Layer 9 of a small transformer language model trained on English Wikipedia (14 layers, counted from 0, width 128). Numbers have three digits each and are written without spaces.
A neuron adds its activation times its output weights to the MLP's output. To switch it off is to set its activation to zero at one token and run the rest of the model.

Output weights of the MLP neurons that the questions are about. A number n stands for (n - 500) times 0.00066.
n53: 489399390360572379522489521521353490450538427586525635581538449513444578355309545570598822305494360319371557517706550463640370500343822434457724257624688652621547515451497692654572554688414646407610614398298619511637569415538490787419175547427434339656419289513549597482303475508407419496439337304403446566569439413653469525436671503438379599542299470539446507733343682624546533529438
n56: 469582408813799669452282487394451292818324617299560575282517318589612590652521483508429280513473622841496552255505464467815530604669483407242481398845441572651733482546389454585508549393339393342411660474638548641537554255358416504398586606592311651754746444605500714267554614560479464085341319340600439297324438294496347456492689479384504624433520410463582390575487357421829428531566
n104: 593526443500512510500781408597165558284380271581393533592630417593644580593679494509455401605492425700436500524594561565277647264524401468431500512538431410542327522559411369509466506318500441509630561592573352528456587324557533551408522316390471474747462475381546503522535560620518529503542599506591475467756571503386485484736566458382487468470503535730400421532398422538604342462576
n118: 443639485392584646388275477407727448432382560684671477504508433704540414327641725504482340512339496546447589623264700425251566429775306366676350403787546607447366488563300550318594323355472462744478342371601640523470572554588423335496705339623523540669459417721621360315545359365389508421511472385508612349609829479375538496552517489655233411673585324778520371690354409633414800451528
n122: 471343585408467461611714648558310462484364507482672379533485388391576503654568609611529476509449424598390658439638629592435405481445492388510608456404487416539453413766398460482583470401362402609462416546339396491491545216552326500468484414406496434544607211771526468612539698547636549563452484459516431497535751228494509579444520524510577503543380529622374481692594441423562471702576
n144: 395443439343496812462453234496316433572594281641585612500711493721437568508385471563493567459517583423111445573626405372581504436504649573428492585645335380475426596560646441511452354504504269330493481360354413663612489428540467515730586397384556624608578530674646492771749397384663427326419638395659606632496307218332625700591628404469485573722346337495586519309369421573600360653466
n178: 526483525668511444445431457504654445210249334366522436535461526343218406426279549588437308413672482461492345400347483660528281416879835463493532490649458413582352504473507492482383406446350725500602661569297552587356472507408593731481547556516748584373479588507550559496401638265645542643415533449636651546429381546623524518370387667391552440575633655305698697541390434507554599515771
n206: 657510643306463500446396542407576473472661611479441479285720566248484275821567565572645580332631749359573519493274540628462667585493481475611542500598299650520363533354490333656286450690610396445474446577493282535573684552490555511718458439387415286486426532378369650640408554527555515440510644458596596593547240552413351425566500584416616482528642383436546579626355341518287371536608
n254: 358514403649379424204422504329637427380482279399357450323442354618538775472728428452419402548463369562492470217601378408520566481562515470541379581580277442404475511354617492413527327563537461464406782636328508636416468575719515474668582561695453650733616385694645376689581239818486619606357441537650657493704504579549528564559433614435652299406347696536474405265519582511577527367458
n289: 238417465514419526422508442439338459637521838507370504514482451562626618688482426671460638624580445160485524514527576346412648390618710466485528573406677599521361428804325670489480497573471758557592376562557589540507362846447364511662364653500340446365416592493477404351443698740394561585464569434289482267351567259459388382558441300583429455443404333562717582343584533474475687575590
n323: 407326574329306431328316332474380272604634199513685539479526568571321585562304431750439618478455635561505542308411496440354465755605506550604359699308519593550551587605620599824455291651567555478370560566302292805559754414400338559321272610490675290580683437433793514422472828759353370420424634478477486404218273258422470861508658444606560807474395519560581664751388316176301299528687
n393: 251300712702464465351119616533565694559524336504508627424668590737383524428479329539512445429572504529591556459257429311482467433665975509504819556289491194524619353209528296644504596550635468358425522496253240313599387377471574564569365345248587496487324470590358551513496680446471587540349567559555368801401512603620721610389437641496534638602614491209534500388294555715692439884740
n411: 584743312838687560476345485405384478633481664658527432459270552453695592471400365467386445400549390250296536519496347441762584539565443365634340610500426504679551456554437435561681559473765419433594576519416579512628691539398253567492465433350496582620533504677803681646605579429395432451524198384406614291457489245385400469445425322652587456406616101693683551587446655441611561460255
n417: 388472404614432192571377656585675414508713734500484536362573719473550275411430629616705570500688739310573223342408586559658807363496456428496554591462408535570547530875417185484317267397354421436372517484372504541551364489548451708551583458522486489620516083721491353564586335607387676417478690566668550675458572663339472387426602278269679585476652397661275682602675463313426219560373
n447: 387478492430434453584566568368302635555478341442627336503441567430444435586531475409416527577285402480739683562467513675375472457466450476581453448488455545429364409442511397508455628366636334378674482619417576562441481445547422468491468547657639500420486477548558697570396485771442571533755620474274468458462613613435538500476561533541488541483516387737379485573451534474622440450599
n448: 449743328504357534504426337540368321558696352488451648492416267403573406429648260350549477217362446556330379617838473516590577612464253432659840570618317556635469547649287822638587362603114512404384576500441425622585170515412484555725678584509590276731539558789609701441573374473480393487289409413558442589382662325365468546756513520611284386548454513545637622665455562475484707462534

Each question names a token from some text and the token that comes next. It shows the activations a of the neurons there, in the order above. A number n stands for (n - 500) times 0.0077.

Then comes g, the gradient of the next token's log-probability with respect to the MLP's output, scaled to length 1. A neuron's effect is roughly proportional to its activation times (output weights . g). A number n stands for (n - 500) times 0.00075.

" H", then "ip"
a: 484500667479501496499498638499499489488479497493
g: 635460627673418343519553528370402282563568366461398618270467645554741443831368410532359592500514640548263487463333518389638581259590608620383370367478416420614453449304305770447522585638580537574474763310463336575474357479459376406450457739561580480680570480594714633393536624677529391465535532437392478343511593529410455484413572413436662274390612571645422559592559405503649436607400
Which two neurons, each switched off alone, lower its probability most, in order? n254, n104

"H", then ")"
a: 478494483497478480478489859500500488487481500496
g: 476608403477591521327612755412576405582660283596548621403488490414399647387680578681340424500458375605208589572434515429626415345679582509590347365265396615532397536577565345568685647544579371341490612619629465464489646517169647669510520572512294563421721434546546687499496422246727594545560506468500418521339570486509392538595599606403519408357421525305491485194599397441544362575609
Switching off which neuron hurts the next token most? n254

"n", then "ual"
a: 479536483499493500496499480500491500500495502500
g: 507532753556554610575421445588497584376474543498685393768793431310348495566563493598451569315548352547542539513428213366400473444662410509568544739617496619672395595531513301554477400458610363235577647380515638366535352504502444252707438589544559471301597625315645493438488311561641520265307620504651453431461450597382542539446439565498604443555402427461580386714244468496640718378457
Switching off which neuron hurts the next token most? n53

"at", then "s"
a: 500496478494489499506580498480478494500490488495
g: 398556785475591494394381516584570620357435450500487514306647412470198647526371700362413433502468790485410428517475479419339449242546566454609579437502434324542498411373607477570630472722488602557618494582683283467628647369427416462636373503586556492484161505434595519564375471512553752731491554387876509458429581569439487424605437510585474473763444653436554559568491603301320397421331
Switching off which neuron hurts the next token most? n206

"0", then "."
a: 500480491492497500497489479493500534491487481492
g: 461721546772557502565406226685405484593428496300434448621682523602475617435607607699495405651438594560690392346373473602378502681588587485561543391435477701513355379614359397650681600612717389352499488481527495338269400433496751613409551429654530655533569342515433432409374302374773338672242536507549495389461574523438398383324636574514358563516435370378493558542526397388552304507622
Which neuron, switched off, raises the next token's probability most? n56

"to", then "ch"
a: 482488589483483486522485478500479500500485494500
g: 454519321386580317478558465527268488456376519753491511359553431458532642482568550626444664656481379321574431651587553423448490560423444368587480573358544612574496564607442427627205658653351591406702526325506354436739310502559542466536411572624585497499487519467497194380409374592505456441453407585459603528364259482500688331779562629717462540649451439551177797492324631623670547455510
Switching off which neuron hurts the next token most? n104

" act", then " again"
a: 480493534499478495482530480498522498479487482483
g: 502407513396672351596608483641657583520422379587325429358406522316579514593408614504504449269774569324473601448614557678519466511497646555274601392407412526632691414397675555524554686537520487650549420423500542512494294666378522388517555521284548423411492531381212501409462721430538659460428265649458569680391741709777461504579552302301574441590466463328448599381673492532423370273563
Which neuron, switched off, raises the next token's probability most? n323

" spec", then "ial"
a: 500481499506504495481487479480545500496499697503
g: 503425518592436595475574567693547646557455401593485364595602414406506472628485307535460509374514449331484394701418345530671532496506514373554504322498493686668187580542461553424357434534420518418443544788654745519422455574461362616398483666505446635483131372471338556532540438550497253609429373340394409572692461368731728562560391358516339617669447434433568495488721537219662699610564
Which neuron, switched off, raises the next token's probability most? n323

"au", then ","
a: 478493500480491734481606485479480500533479485499
g: 467757567343685505298648448551489282467451490409421467447442363871523349324591612264609616577409645466449552496344610421633460165484431567647456553547356360414527550544644492710521506434386342354456483352466606480380629597469561474649425615677386388422627476459595598497453461715416409513651518531549481550513346468398553445770518685360740541480601318534737543424544404354621270543466
Switching off which neuron hurts the next token most? n144

" p", then "ar"
a: 478499490486478478483482479484496482542545480490
g: 568597532766507436318494259600464285396386660411438507447591560263746534248373517517436500449279455565503509540475618482568465508523499626773426291332632465537543544612303661647435516489636577696320524491513548435591446481347475420416730358620437245582406598455645464550509563416482576642407728458632488433610510146630475525562365425450527540583782237460477467494615609564462631415473
Switching off which neuron hurts the next token most? n411

"ial", then " p"
a: 486492493496483478672535483480494627490478498494
g: 592471458504575446691529591517458542204565415553647436493514604368449455521452343395492345530717594394569562409440522443564544479553624459520493417569204445585509452351462408355620390625579560414608403538478862632311425445727550625681377630609706457702514440620489414733497434492399564387354539564619568410319346278339418484417343480505785481304472503359397537542355794527350546756571
Switching off which neuron hurts the next token most? n178

"ial", then " t"
a: 481479495499479507756478499479491660484479498479
g: 640431580360610470749387502372392492275453469532466414496624325481327375420624473305375482502692566372563432393490531456662448650581512567380726635492375200634595463496449495502882234486454614507586442535432843406513492495585621530703418488425420392549764540515448410480346596440661531499285437704676520499356564422370483699535460364488545556437558428316358621416551582599541608627349
Switching off which neuron hurts the next token most? n178

"an", then "ic"
a: 500500500485499478480548500478630492614495489483
g: 326768296639438501437385641565551429721411565404489761491321698425585550522656488369397485378470588223668533423518540373341742352661535525364252460557193628509497309544514538594204670535399531383443577699641275568456560567513424448576331702433600597557458436457542496439436551546574456360580440393534471347559597482552502292603386522445441597605349543568709465724435600506619472580502
Switching off which neuron hurts the next token most? n411

"F", then " World"
a: 842490484498496532478479481591495500484478490500
g: 424368334227583535425532285500572392678409381493617473484282481553694563410568460457548498508672566467473595472485631503489607658581524542374579517512611534596551368420535594541607512480477553457676387414807662636722277446496442336447309520281346458525605399527430383591542814795451556448728388304421727245490596322609592613459565479544559377500425336481290399576313552607450382487639
Switching off which neuron hurts the next token most? n53

" un", then "it"
a: 486552480481609500478511493496480500491478487482
g: 316627388464362601482811533625313489668731451504691547346458779456604454505542334638485544459483504526296429307481346396430621464657499567248387479474260726665336424593528688474661331531607368497218561383392567603464693558399525682547644426443509454384572563512559658463453656638425553391552478690440650342418458394368504603646472634415499448413510409669417461417331432433501493416705
Which neuron, switched off, raises the next token's probability most? n323

"ion", then "able"
a: 496478482488610492478536478479497499500479525492
g: 388462171586426524578475277441281365449687585403701572445499718487498590569529586668349674445485444540482378400492208642334762478616300452622440472723728388540592473510390623473434584130485552597445444575642418505458681539591377558441370430695633756593487643582436307467495503479420444436411533623275303392571672504467615438458610470562426425311496559457549520488505476659534530480630
Which neuron, switched off, raises the next token's probability most? n206

"ace", then " al"
a: 491493489489478497479499495623499486500478720492
g: 610399293363452627882601348627570389701160416506505400516554418486640623391461555347415597411389583622519488544427577406488575705377606537325402451487616808584622375362420305462483391446463741498524643506414543591463555611544399741486686486330469593606731219431533271473491490396528463491446460420281643362543512517489561591527445290597413422489475391687482444573422566533516687528632
Which neuron, switched off, raises the next token's probability most? n447

" the", then " year"
a: 478498484508483494478478500657478803486542482478
g: 484572388209275261391553430575670372523564533425544384534429575538513517607522676182443309640558323337469574465398666480510538434441620475654513669411496505634391597612458662650490356501410571398649541578713582222293382539504625556336481725510469580540456626530359612662742486426513540570452439427385522423332496504495718569750725520579618344359446408489391597463258454422713508519424
Switching off which neuron hurts the next token most? n289

"ion", then " of"
a: 635480479494667495493483478485490500498488488500
g: 685384582727433559354297638490699709509662541742478468650369678367519582575564562553318403516633379604449508489803414689465408481596651468503449471575564793515442327515333463443435371667474431516598573356534317418589489411463600450498553520290556477489535306368421524515331525458439565520443537314580621501380422634591444555290631301526359693499357653491260549365369499509332813385475
Which neuron, switched off, raises the next token's probability most? n122

"ro", then "p"
a: 499484482497893504521480478483905500500499478496
g: 386396391341478447514406536571245356658437562493408669587669771421456472302498597561390568488486518617577539689525473396477591452240495437623317416513741754379779504369443558392488370448587562559582673354609237617560496392635484612534516509491506422572711287505554622453536578349496416420761612511520381419407415364466527247360638517593524520690628374612386549690410422465621299623335
Switching off which neuron hurts the next token most? n323

"an", then " American"
a: 500500490799496486483523500558494480625492478515
g: 717394464147562320404465544590311589539400509512604556509655527333510606510472433408366529673422445674583436498548529465631517658581329491434807553644773655401273502613530690265411315488385373509320504202241578553416505515499499485444448519422523400484479573461610571540463536765583424389527534605612552575380602714426475570309418622493420556552551440430690426260565461460585654317677
Switching off which neuron hurts the next token most? n118